Layer 4 of a small transformer language model trained on English Wikipedia (9 layers, counted from 0, width 96).
A neuron's activation on a vector x is squared ReLU(weights . x), where the dot is the dot product.

Input weights of the MLP neurons that the questions are about. A number n stands for (n - 500) times 0.00082.
n1: 483,634,473,747,329,496,363,331,522,393,564,330,661,475,590,651,615,534,558,250,724,584,297,579,523,504,342,379,304,365,479,767,414,654,559,581,523,514,430,458,270,548,507,533,284,840,524,590,478,472,240,408,557,547,517,599,345,749,610,300,465,360,489,312,752,496,315,474,435,473,607,473,650,596,534,580,376,385,870,551,650,275,432,627,345,308,398,294,762,733,291,559,546,399,448,364
n8: 243,319,557,649,452,582,455,428,465,566,590,616,447,551,459,634,402,550,506,672,503,315,528,452,459,565,688,484,466,602,317,478,518,466,546,586,537,594,640,478,770,569,536,524,421,476,752,674,405,424,369,781,307,356,554,657,507,509,457,349,533,457,463,326,541,375,607,159,845,501,708,458,564,451,495,266,624,594,302,583,616,484,560,492,290,530,431,447,467,586,359,230,429,595,347,432
n16: 430,535,761,786,459,367,345,309,305,424,551,283,423,462,670,624,559,362,465,563,522,394,358,482,461,502,684,480,429,427,535,514,513,418,378,285,584,557,580,654,263,334,637,373,732,548,350,385,406,411,291,753,618,608,465,694,466,386,384,752,525,461,501,685,455,725,476,777,602,566,543,457,404,644,587,500,557,459,446,270,584,519,479,489,582,365,443,476,637,343,407,348,470,631,507,760
n19: 489,577,195,167,275,650,584,306,708,545,536,494,728,565,409,527,266,397,666,692,514,534,487,667,534,598,706,433,446,435,587,492,453,511,668,358,681,532,497,362,544,464,523,375,406,648,615,446,307,557,755,604,268,595,276,574,452,675,661,222,521,473,433,500,665,163,582,530,765,567,476,467,270,600,610,442,404,793,592,554,554,387,499,453,634,624,573,495,557,637,342,608,545,447,599,440
n29: 537,454,702,406,525,583,577,428,545,577,457,623,574,447,755,271,491,626,619,243,627,402,444,506,525,438,570,440,660,547,458,263,470,760,371,726,527,612,298,385,687,478,427,429,327,518,537,567,425,622,447,346,735,514,429,392,740,633,555,173,477,607,722,434,372,515,664,470,550,538,493,320,477,309,675,501,718,501,235,218,676,402,549,362,358,472,574,682,480,326,676,554,446,583,516,449
n41: 475,343,670,695,686,374,379,443,170,642,293,368,440,433,641,670,555,615,536,255,431,557,524,446,544,533,400,254,385,611,517,528,523,250,271,654,562,514,387,385,491,581,699,567,597,565,128,411,553,481,559,580,472,593,354,807,716,516,405,675,583,469,519,625,320,543,642,569,558,343,528,302,606,671,537,546,408,248,174,687,647,494,546,512,412,487,449,651,558,581,446,566,447,432,591,574
n44: 402,376,409,525,419,655,757,614,627,450,625,708,669,544,548,402,272,280,404,574,310,437,525,396,499,761,650,583,531,571,274,464,348,430,440,442,691,746,663,574,316,414,507,543,623,428,548,450,384,222,408,360,621,582,415,397,452,207,526,339,276,372,286,474,763,424,313,429,429,500,415,550,551,668,611,637,626,581,609,532,573,516,588,385,686,518,334,539,484,462,545,592,584,259,542,316
n45: 360,296,243,516,613,502,191,779,573,559,503,472,614,658,497,566,504,432,360,688,480,568,658,617,784,368,769,506,400,624,373,609,626,318,401,385,475,254,504,380,554,263,539,469,411,528,404,527,313,741,735,548,632,573,551,477,497,328,243,351,486,645,644,427,532,568,657,504,316,839,379,408,265,692,656,699,528,540,652,492,397,408,440,190,818,494,462,545,573,476,352,510,407,540,439,342
n46: 574,503,283,646,522,539,706,643,203,463,604,445,398,397,423,519,552,382,660,253,499,378,733,447,666,514,526,553,417,555,297,377,510,533,457,573,537,502,466,442,366,733,610,708,451,378,566,659,310,515,551,398,631,595,571,611,796,495,548,350,435,344,548,438,352,467,326,763,307,335,660,778,431,390,549,297,589,363,505,686,495,421,383,737,330,332,396,260,504,561,493,480,608,671,160,358
n67: 722,520,499,731,372,692,692,458,581,562,512,460,700,381,536,435,602,730,577,341,595,537,528,532,291,503,311,575,458,487,574,599,830,525,536,348,369,550,320,495,550,542,494,502,411,402,286,301,650,435,264,647,414,503,676,387,692,382,469,542,545,666,630,254,569,574,615,318,582,488,466,633,241,471,458,677,520,596,336,597,495,658,546,282,659,678,253,423,395,266,385,490,190,430,726,551
n82: 520,26,390,368,427,750,337,528,493,437,581,282,564,436,627,373,682,592,467,490,815,530,401,498,309,910,609,700,478,587,447,625,379,373,541,529,390,435,590,595,481,402,441,432,595,176,647,223,597,50,501,543,660,630,380,609,497,467,230,428,453,374,485,679,600,503,554,543,422,513,128,561,382,482,457,523,460,478,359,711,542,552,437,273,491,874,576,478,559,438,550,598,570,570,554,505
n91: 594,730,271,519,423,788,620,495,368,744,359,492,363,524,501,521,674,350,474,590,361,454,600,308,475,600,851,507,576,487,243,531,554,353,411,392,287,629,469,453,579,455,572,377,518,612,669,693,579,639,625,524,407,603,400,309,384,691,717,537,521,395,747,463,419,486,379,564,551,531,389,472,369,639,302,354,502,598,343,707,374,556,434,463,519,660,441,402,365,483,236,548,662,714,246,158
n124: 450,384,472,551,629,570,261,171,551,563,411,466,613,605,711,388,433,472,517,867,644,635,526,617,510,353,576,39,367,433,445,585,612,662,555,439,557,420,400,474,363,543,353,607,456,548,346,640,347,584,645,460,469,453,537,517,574,496,514,343,487,584,582,555,703,366,592,226,653,604,373,647,672,611,518,431,335,460,525,483,537,589,480,421,546,570,474,557,508,610,401,427,529,727,513,319
n128: 449,506,415,340,359,614,661,671,572,554,446,716,496,696,495,682,398,381,477,755,511,599,472,305,463,403,588,537,679,477,470,250,586,592,209,503,537,260,717,557,591,479,413,351,611,575,581,448,214,526,423,717,603,488,520,548,417,153,446,421,623,745,440,415,593,508,474,354,441,425,451,475,550,581,625,458,448,826,565,472,476,542,623,317,524,858,445,400,366,472,339,386,576,502,415,660
n132: 622,599,595,665,543,422,672,323,463,558,150,611,633,285,673,522,259,681,203,561,305,582,356,75,754,566,555,644,584,488,511,634,476,361,325,544,569,522,494,575,575,613,656,618,543,534,441,487,254,725,250,680,332,305,478,376,718,535,593,499,456,592,412,496,631,344,802,342,522,621,569,729,450,351,383,499,617,683,186,557,600,478,434,751,502,555,409,379,308,615,312,447,282,631,618,486
n138: 626,545,434,458,473,307,700,497,515,512,590,546,727,548,679,442,500,431,716,664,356,510,363,582,342,336,296,406,437,530,552,607,527,460,615,685,183,738,197,440,494,570,658,457,380,677,651,635,417,339,366,497,450,411,573,568,552,307,297,364,322,670,695,580,509,476,480,312,253,413,618,717,543,490,449,358,792,812,183,492,439,438,735,465,234,302,376,571,581,570,538,234,736,762,433,557
n169: 479,530,624,403,380,238,649,573,352,482,372,501,386,469,623,463,339,648,574,691,368,192,821,341,484,619,447,517,700,696,694,620,708,492,488,535,442,419,384,534,445,360,525,890,539,641,441,532,449,451,656,881,302,327,461,691,334,707,550,584,555,366,602,519,189,692,641,382,415,650,598,436,581,387,376,277,407,533,630,588,677,308,610,259,496,642,95,342,413,225,418,520,591,452,391,865
n173: 446,631,450,661,704,409,506,543,481,523,490,660,438,591,451,364,687,572,296,599,432,465,548,644,512,204,552,349,529,290,684,601,421,537,329,519,325,586,510,414,373,542,526,497,652,579,643,615,455,457,480,574,578,551,336,475,753,678,332,654,483,592,554,431,487,425,388,609,432,328,658,425,390,275,526,296,719,603,182,404,519,335,677,585,500,402,411,647,540,434,680,478,583,512,434,501
n175: 509,466,695,421,556,378,529,550,239,460,338,406,565,479,814,636,288,541,550,430,556,521,648,710,243,472,437,465,652,541,571,383,629,598,156,584,285,244,539,410,567,732,671,392,424,570,735,305,374,591,734,637,243,575,604,678,799,468,427,475,571,431,301,384,463,480,442,458,280,464,319,447,510,526,470,588,239,623,637,467,511,340,502,331,419,505,636,521,491,665,500,422,512,554,565,535
n176: 371,809,557,438,666,201,388,391,461,462,642,399,569,556,325,703,613,645,434,631,503,554,403,511,775,384,424,449,494,416,760,597,686,420,537,784,224,424,449,661,468,487,623,623,384,611,756,528,438,556,273,479,276,652,407,660,597,605,258,415,514,479,619,440,394,330,548,714,402,269,444,602,299,330,518,641,388,439,483,395,292,452,428,698,509,278,610,296,495,426,378,573,597,714,723,687
n178: 291,621,515,470,712,677,559,613,630,548,640,593,408,498,626,459,439,439,731,619,466,581,305,437,588,435,596,286,465,277,383,652,591,648,713,406,409,612,415,504,206,360,699,378,415,625,604,385,494,504,410,657,614,356,348,452,360,346,393,286,359,686,623,324,486,533,619,168,400,470,798,440,784,478,545,356,634,710,585,499,289,481,381,407,442,737,796,393,383,544,214,580,843,526,462,614
n185: 890,458,469,474,433,394,275,723,474,366,363,244,654,533,449,383,830,581,324,587,509,403,660,543,688,441,523,714,373,540,583,528,235,285,492,587,554,553,497,135,417,435,616,514,419,394,503,434,454,369,340,572,616,587,525,369,496,641,533,288,717,503,661,462,208,802,541,444,145,413,473,422,367,448,658,397,379,769,425,377,336,822,614,491,499,827,665,473,598,520,457,279,245,350,524,397
n190: 596,414,605,433,574,517,629,493,353,675,727,674,766,433,611,385,436,765,302,549,518,570,565,489,552,686,396,454,494,705,379,735,384,426,386,349,339,402,595,188,425,571,351,515,522,371,447,459,482,469,477,562,496,542,424,586,458,443,326,447,346,528,571,650,470,379,485,504,727,541,257,597,549,580,475,534,467,449,319,451,679,493,237,439,650,493,457,607,640,295,588,729,605,559,356,405

Each question shows a token from some text and the vector x that enters the MLP there. A number n stands for (n - 500) times 0.0097.

"esc": 531,568,519,134,553,582,651,594,518,319,581,537,401,581,474,521,484,279,663,414,654,398,546,434,537,590,402,472,368,472,397,575,420,648,495,515,350,474,385,726,480,486,424,522,467,473,499,380,485,641,503,564,471,411,618,460,410,476,669,538,757,419,443,523,566,480,529,510,653,491,636,422,511,509,588,587,530,539,471,349,605,540,469,434,531,447,554,494,487,480,629,383,243,591,562,404
Which of these neurons fires most? n29

"T": 454,504,566,189,553,587,451,544,506,457,594,723,416,579,478,384,566,248,529,485,391,461,468,489,535,373,373,545,362,430,355,436,355,334,644,534,408,470,386,609,494,625,395,493,407,706,530,487,431,504,500,508,514,510,592,509,450,525,472,692,483,636,528,637,587,471,568,348,553,473,566,615,492,475,469,453,448,591,610,546,490,365,603,427,522,426,385,574,737,573,768,481,448,485,413,587
Which of these neurons fires most? n138

"5": 488,803,493,515,577,480,391,427,464,407,560,602,379,442,405,499,547,404,610,355,331,373,485,421,448,519,491,533,353,730,443,323,442,444,615,500,576,567,511,560,628,394,657,458,545,507,561,389,601,621,554,452,464,405,480,569,350,527,477,565,583,459,537,487,640,516,490,314,626,412,587,467,375,373,518,598,453,410,433,589,566,429,684,469,589,470,412,556,667,698,448,439,535,431,516,482
The most active neuron and its activation: n8, at about 2

"[": 502,522,583,543,559,465,443,679,445,489,512,497,331,416,472,474,504,357,618,236,476,605,468,536,513,423,559,378,442,494,419,417,262,477,651,436,625,292,513,439,396,497,571,477,622,426,562,501,670,634,606,416,442,476,404,404,413,698,611,702,435,568,543,609,590,462,449,585,463,487,487,514,474,441,334,511,466,683,347,480,567,603,528,713,414,476,458,466,527,513,737,374,659,455,513,490
Which of these neurons fires most? n173

"ora": 395,478,467,156,494,529,471,437,564,581,606,603,368,523,510,548,506,385,498,489,501,571,575,536,569,516,347,455,557,630,358,462,391,498,600,539,635,482,487,597,618,589,228,517,465,520,418,469,385,576,418,512,518,424,670,490,397,417,723,587,529,628,521,541,567,349,340,420,657,385,520,655,517,471,624,508,429,592,601,431,481,423,536,625,679,585,418,377,452,417,536,385,333,566,478,500
The three highest activations, in order: n128, n19, n124

" S": 545,558,640,252,558,499,380,608,300,241,563,557,279,601,379,469,654,467,456,369,410,578,472,457,491,453,644,452,414,419,515,421,545,467,505,390,629,576,518,423,458,635,587,656,502,454,630,550,505,464,417,661,422,335,446,331,530,472,432,650,398,554,582,480,712,456,442,697,573,536,443,547,481,463,515,669,490,470,417,391,483,514,572,463,578,380,683,553,455,509,565,535,416,401,588,556
The most active neuron and its activation: n173, at about 1.8

"\n": 313,468,649,486,528,543,402,473,440,456,486,551,388,413,335,473,533,481,584,357,419,484,649,561,505,541,691,302,314,529,557,623,486,498,487,427,563,480,488,430,288,513,539,575,533,568,622,562,579,458,353,449,504,337,474,565,400,544,618,468,539,517,628,597,585,424,555,674,479,540,444,579,261,484,507,697,383,508,550,675,461,475,573,623,674,418,548,580,473,479,444,420,399,443,569,580
Which two neurons fire most, strongest first? n176, n16

" of": 422,544,487,333,441,559,554,545,398,600,521,671,512,497,392,471,463,485,418,319,414,589,560,587,466,400,495,548,502,482,439,352,434,517,585,554,543,458,504,460,355,499,521,491,610,493,727,381,446,451,525,408,390,447,658,435,251,442,517,602,550,525,423,554,377,601,570,623,570,469,631,559,350,561,610,594,462,378,397,667,521,501,587,709,614,484,433,407,563,402,772,474,375,519,551,477
The most active neuron and its activation: n46, at about 0.74

"s": 501,644,525,274,400,439,369,512,252,422,581,575,475,455,484,453,502,384,437,358,494,583,503,608,483,409,423,657,449,495,458,566,559,455,533,482,572,433,389,412,526,608,537,579,564,674,538,414,592,731,506,606,399,413,513,528,439,418,530,649,523,510,439,671,485,467,389,617,390,552,539,693,489,655,471,662,351,501,452,416,475,613,555,467,562,449,773,303,482,513,514,254,586,444,506,424
Which of these neurons fires most? n175

"1": 433,706,567,368,407,456,415,603,674,551,433,564,360,402,569,424,545,405,446,384,454,637,526,400,507,558,453,427,446,697,648,528,462,362,546,373,567,482,427,593,534,418,572,515,445,624,463,313,521,766,547,556,497,421,475,480,371,549,443,689,703,524,349,476,659,419,560,258,486,471,497,488,393,386,497,577,535,361,559,571,560,416,652,493,586,601,440,374,622,548,562,452,431,604,488,490
Which of these neurons fires most? n132

"com": 569,515,590,436,473,361,435,670,628,492,457,663,306,573,550,357,477,469,574,322,376,545,607,434,299,614,550,531,325,446,654,521,598,375,509,483,542,326,482,514,444,355,482,497,672,567,351,404,536,551,466,388,445,475,597,503,496,564,628,584,550,496,387,443,515,357,622,409,503,656,383,652,571,532,399,661,383,477,513,424,583,596,562,635,642,608,414,426,476,510,463,405,653,506,475,420
The three highest activations, in order: n169, n132, n67

" ": 403,617,749,542,521,588,370,611,396,467,476,694,291,465,392,444,394,411,481,298,571,580,598,396,423,459,504,361,499,528,450,460,523,546,479,469,571,468,535,456,460,681,590,641,454,434,686,372,549,676,477,458,591,436,454,494,300,537,435,762,461,590,445,489,458,448,540,466,510,439,525,485,362,472,554,558,477,718,424,580,480,494,490,360,692,609,633,627,439,567,465,375,461,452,511,519
Which of these neurons fires most? n178

"it": 457,533,486,457,573,499,469,603,279,402,503,632,357,599,555,424,520,465,511,370,671,304,544,349,501,555,498,741,374,423,654,499,385,585,520,534,395,567,457,525,431,484,527,494,380,641,403,386,650,440,559,514,570,422,548,419,324,494,545,638,700,455,405,448,422,372,525,541,566,556,480,559,541,485,571,570,263,494,606,493,498,491,468,563,499,669,613,733,431,633,605,536,225,496,478,498
Which of these neurons fires most? n185

"9": 370,734,498,426,580,523,422,423,559,547,520,580,366,578,507,622,501,556,582,473,493,577,626,485,396,581,467,489,382,641,436,360,453,409,466,339,737,530,509,629,593,415,617,513,446,500,484,375,599,771,457,512,498,494,439,505,351,488,519,500,580,383,446,487,635,480,368,334,458,501,470,433,367,344,574,606,513,412,388,494,648,525,678,520,510,480,592,570,561,626,538,299,534,492,400,370
The most active neuron and its activation: n8, at about 1.5

",": 409,391,548,484,392,405,555,503,424,420,441,577,305,554,425,647,510,489,512,318,349,512,490,680,546,492,304,607,437,540,549,654,478,458,533,630,586,509,460,369,507,459,572,502,447,490,611,501,507,504,444,615,477,674,396,564,280,466,569,683,545,541,480,453,460,449,511,378,645,564,555,516,236,469,609,549,461,433,557,512,493,451,621,615,666,497,615,664,580,486,508,270,533,481,555,437
The most active neuron and its activation: n41, at about 0.89

" Alexander": 409,397,459,330,400,482,453,471,612,509,419,584,408,549,451,405,699,463,561,677,434,606,616,528,441,571,346,575,397,537,367,404,559,565,550,549,658,412,434,691,405,573,416,546,486,551,540,468,350,592,658,353,532,450,604,472,336,380,689,548,567,632,421,386,424,405,366,341,612,399,414,662,570,480,542,571,385,545,580,550,535,536,607,562,602,543,540,529,438,597,624,530,319,502,458,350
Which of these neurons fires most? n124

"an": 457,510,530,301,560,567,424,619,518,514,558,419,271,571,475,375,522,426,517,473,571,397,461,372,487,520,414,646,292,536,354,308,454,730,552,583,448,519,442,425,535,597,583,495,330,498,497,474,556,432,396,708,554,531,558,467,453,505,600,654,556,526,379,438,510,481,528,469,600,462,485,703,540,416,602,570,240,497,571,454,637,547,551,558,394,791,528,410,392,481,634,490,321,567,556,492
Which of these neurons fires most? n185

"en": 379,557,478,85,559,428,513,641,448,670,475,568,559,576,489,339,598,345,440,308,442,629,499,384,580,576,305,554,544,553,473,292,459,528,552,636,557,456,388,583,448,581,533,516,383,592,536,385,574,496,470,534,501,596,550,434,437,541,474,544,628,583,478,423,520,531,504,621,546,325,525,666,475,569,535,698,259,481,519,541,545,552,460,571,631,536,513,360,407,531,465,537,373,583,397,472
Which of these neurons fires most? n176

" |": 545,703,612,461,451,537,358,543,520,398,566,493,430,528,350,504,548,347,664,277,611,454,432,638,501,691,432,395,440,486,393,421,446,408,558,573,451,480,500,495,317,473,625,559,533,463,607,466,602,586,420,423,398,474,559,524,428,498,528,626,461,587,472,549,469,498,491,525,558,550,507,580,145,458,470,524,429,339,615,468,539,550,486,686,494,545,475,579,526,590,521,504,512,461,530,532
The three highest activations, in order: n1, n176, n46

" E": 467,424,584,240,440,495,242,634,398,330,524,624,337,527,517,401,550,528,492,463,532,444,730,544,443,336,471,411,559,501,571,460,303,323,571,396,685,609,495,468,469,532,508,649,450,649,482,537,494,524,594,528,570,514,490,606,431,485,607,486,624,557,473,494,703,458,378,516,655,479,639,470,486,416,355,460,481,624,454,385,479,555,523,458,766,436,510,619,479,382,554,495,549,519,436,392
Which two neurons fire most, strongest first? n173, n19

"0": 363,745,600,438,581,553,553,484,550,600,512,735,503,498,432,476,514,575,524,327,306,523,649,441,492,470,535,571,356,591,341,338,439,297,461,236,558,547,556,588,531,374,563,523,506,520,552,405,523,726,434,426,558,546,495,505,428,442,389,692,518,386,584,575,496,480,455,346,509,406,517,498,413,364,528,620,403,416,460,573,591,500,701,386,515,557,470,667,602,532,587,333,601,418,469,541
The most active neuron and its activation: n44, at about 1.9

" over": 544,627,409,382,450,489,473,435,580,436,346,462,428,564,332,456,416,434,543,331,446,557,599,322,382,412,660,524,536,594,622,461,611,563,519,587,357,313,489,454,323,523,677,490,531,612,598,504,579,563,548,532,390,562,503,452,284,484,593,464,569,676,572,670,436,583,512,477,614,566,593,608,379,529,415,594,358,404,466,565,544,516,457,565,576,474,675,423,591,512,611,374,496,415,577,391
The three highest activations, in order: n91, n19, n176

" for": 473,491,568,311,469,532,442,444,407,487,438,579,539,410,474,511,401,541,586,426,423,454,537,475,415,493,524,409,501,556,597,438,532,562,523,613,558,448,443,500,355,387,576,518,555,623,679,392,606,612,320,523,399,509,619,613,194,462,503,584,519,668,339,584,418,665,503,522,653,589,516,557,308,450,501,534,401,414,417,535,584,571,528,698,579,441,560,581,510,435,684,444,576,488,432,393
The most active neuron and its activation: n16, at about 1.1

" The": 319,489,679,628,520,494,497,474,528,456,557,569,359,430,457,471,507,583,574,321,416,550,536,620,533,491,584,507,453,532,510,627,546,473,460,436,653,478,513,367,404,439,676,542,484,340,527,504,528,601,350,497,454,579,647,355,108,520,430,543,470,481,397,575,572,532,475,485,569,646,564,684,428,592,523,563,431,458,391,462,546,398,579,491,668,438,368,469,439,494,624,457,393,558,484,573
Which of these neurons fires most? n16

" Over": 438,578,454,441,484,401,519,621,605,497,387,657,620,473,288,403,485,390,482,285,394,674,538,447,425,433,556,535,503,684,576,353,409,418,425,457,465,404,576,446,375,465,583,558,628,571,570,395,610,655,531,387,431,586,494,461,381,415,511,623,371,653,556,547,623,473,532,522,683,543,597,583,482,514,294,586,256,440,482,545,435,478,355,631,555,489,694,492,606,488,709,450,467,521,520,396
Which of these neurons fires most? n190

"P": 519,509,605,284,450,497,360,609,385,502,595,779,308,635,567,489,537,496,526,509,404,398,362,585,416,452,508,619,415,612,577,508,516,425,518,302,419,544,436,738,637,492,385,566,453,573,480,452,449,397,446,477,559,450,533,452,378,536,246,664,477,490,526,727,503,427,413,433,511,399,507,619,431,420,627,501,370,519,399,521,542,364,678,583,596,473,454,573,659,520,608,406,573,438,520,577
Which of these neurons fires most? n138

"ve": 416,485,472,222,517,446,575,723,376,476,606,725,611,431,464,368,483,414,525,362,492,500,416,473,439,459,358,605,418,611,519,317,335,338,524,508,476,604,549,658,478,559,327,559,513,527,425,365,570,742,526,456,452,419,550,494,293,456,457,569,587,713,491,616,527,526,592,530,601,386,475,596,523,417,565,617,345,578,439,470,553,468,566,531,649,444,576,443,649,464,541,397,499,464,491,611
The most active neuron and its activation: n190, at about 1.2

"c": 660,559,607,145,489,493,411,701,481,353,579,566,523,445,526,465,621,293,580,202,508,483,560,565,517,500,499,598,522,445,553,409,409,571,448,274,506,547,385,538,489,547,599,463,566,289,397,478,631,569,387,526,509,524,465,400,508,652,548,566,625,551,446,549,656,543,520,576,523,503,586,506,468,440,591,681,521,443,329,457,582,699,539,459,474,507,418,502,572,293,479,349,371,562,470,453
The most active neuron and its activation: n185, at about 4.4

"-": 476,540,715,428,468,535,430,583,528,575,455,673,351,452,376,564,391,374,487,386,452,531,582,489,403,537,570,295,490,449,533,565,603,508,458,507,567,500,455,469,506,446,526,648,578,305,796,551,697,484,395,616,613,537,494,179,444,420,594,600,559,392,473,568,549,412,493,580,541,453,516,612,289,432,461,686,421,478,416,556,497,426,508,543,421,537,558,592,416,524,576,509,409,396,562,472
Which two neurons fire most, strongest first? n44, n91

".": 355,552,652,578,442,497,568,410,471,355,267,429,246,510,525,618,486,500,556,389,432,442,595,564,439,518,460,519,416,409,612,604,491,505,521,504,445,473,524,387,470,391,490,526,508,549,621,563,606,600,324,394,439,405,284,414,460,505,529,665,606,672,464,549,460,448,525,335,620,682,550,635,309,469,671,554,350,514,532,527,565,539,556,609,750,562,476,562,501,499,552,430,442,469,530,473
Which of these neurons fires most? n132

"–": 434,601,726,509,347,415,336,602,510,545,585,587,588,422,414,482,413,422,525,183,411,539,564,492,425,496,515,562,572,535,516,575,324,521,452,445,577,465,522,542,541,506,563,494,567,577,698,400,638,469,414,499,470,577,526,420,350,643,619,543,557,614,429,473,613,399,326,416,605,484,495,453,354,359,599,531,471,392,554,453,518,434,466,526,570,584,508,501,672,702,696,267,563,485,443,384
The most active neuron and its activation: n1, at about 4

"ral": 477,498,650,228,385,630,425,414,567,564,439,453,537,507,334,440,670,428,454,619,451,422,610,535,653,556,424,607,519,524,351,459,513,453,719,339,561,375,463,583,583,429,393,459,380,549,573,417,592,605,600,356,424,603,674,516,430,544,522,654,462,431,546,477,568,560,452,638,539,326,486,563,541,368,537,590,285,488,506,540,505,439,496,640,569,508,494,307,477,518,663,408,464,640,469,370
The three highest activations, in order: n91, n176, n19

"I": 635,535,452,325,472,448,376,586,316,367,627,568,373,574,453,393,557,475,457,381,471,345,520,533,484,383,383,564,378,571,545,289,504,406,699,420,585,475,505,553,565,565,555,543,424,609,577,558,466,303,595,482,690,452,582,478,454,491,605,695,522,568,557,434,614,502,504,438,415,400,590,682,456,429,475,570,335,459,422,453,522,405,620,716,461,369,418,499,602,464,754,484,518,515,397,588
The most active neuron and its activation: n46, at about 4.9

"st": 439,588,559,93,474,454,467,647,449,529,491,614,625,537,414,328,634,363,562,205,519,537,426,449,478,430,411,603,378,528,592,410,352,400,491,374,448,475,498,639,418,618,446,553,545,526,649,386,565,516,551,554,556,699,484,471,496,426,320,675,402,615,424,626,530,590,549,608,504,478,525,397,575,538,460,647,337,448,500,565,582,382,535,532,565,507,664,492,476,573,483,416,453,614,381,538
Which of these neurons fires most? n82

"6": 580,759,509,531,466,570,317,564,546,410,616,443,378,555,443,544,564,390,574,291,428,365,456,443,417,636,493,431,428,664,510,395,448,535,653,366,448,438,517,541,607,510,728,425,450,477,590,330,611,426,441,452,506,351,443,509,407,517,557,699,546,487,560,558,636,471,437,424,585,453,533,454,347,443,468,693,495,293,485,526,612,461,598,472,595,573,391,578,656,604,463,502,406,402,588,534
The three highest activations, in order: n67, n1, n16

" Rober": 472,301,582,290,384,376,469,467,450,428,635,557,475,466,435,383,632,547,606,648,414,539,713,490,625,429,403,463,355,606,411,369,623,328,617,351,659,477,592,501,559,467,414,576,432,539,533,508,499,544,684,410,570,538,513,576,331,561,662,523,568,436,514,451,528,608,360,341,664,463,560,510,557,346,607,601,433,473,546,656,492,493,452,625,580,448,360,479,517,531,568,467,516,458,515,236
Which of these neurons fires most? n124

"r": 600,452,505,282,497,575,423,680,440,338,491,609,384,552,610,520,664,508,656,341,387,585,344,486,718,453,398,531,557,541,479,498,363,536,428,321,624,552,395,504,551,503,411,519,553,423,522,477,461,444,286,424,646,368,527,425,312,502,556,369,538,557,318,584,556,415,417,495,691,469,472,520,479,470,473,737,484,478,403,414,621,619,516,457,533,670,468,608,480,633,561,435,493,656,554,565
Which of these neurons fires most? n29

" gl": 459,387,688,360,446,583,474,500,342,474,570,593,486,651,512,640,549,554,550,240,340,473,554,504,531,422,319,545,459,362,522,368,587,487,627,492,668,511,492,652,523,483,501,496,507,323,503,655,548,508,363,463,551,458,438,376,396,513,505,556,434,635,344,683,658,409,514,583,688,532,412,489,584,449,711,491,520,459,574,473,586,499,387,512,554,538,533,656,438,516,470,358,235,494,518,314
Which two neurons fire most, strongest first? n29, n44

"2": 533,616,557,360,355,517,444,732,523,415,670,454,413,557,442,323,612,377,526,430,461,562,538,413,425,519,500,424,380,650,455,406,381,389,689,311,498,434,523,585,665,516,606,481,467,669,592,367,502,622,582,283,442,508,496,506,358,500,482,621,438,498,499,487,627,507,453,526,463,400,601,512,433,451,396,539,444,286,596,588,384,390,540,452,672,637,509,578,608,568,607,474,519,628,458,517
The most active neuron and its activation: n91, at about 0.74

"itation": 508,724,483,225,513,380,364,622,462,432,434,474,529,439,535,454,463,485,410,234,435,375,508,539,464,549,496,690,403,491,467,450,461,529,622,555,471,394,502,512,597,472,398,535,545,563,531,480,459,822,495,592,516,423,487,418,395,290,470,646,511,594,505,693,501,370,502,443,604,395,408,543,579,418,486,546,405,506,617,717,504,528,509,686,613,516,569,575,576,439,542,532,359,531,531,315
Which of these neurons fires most? n132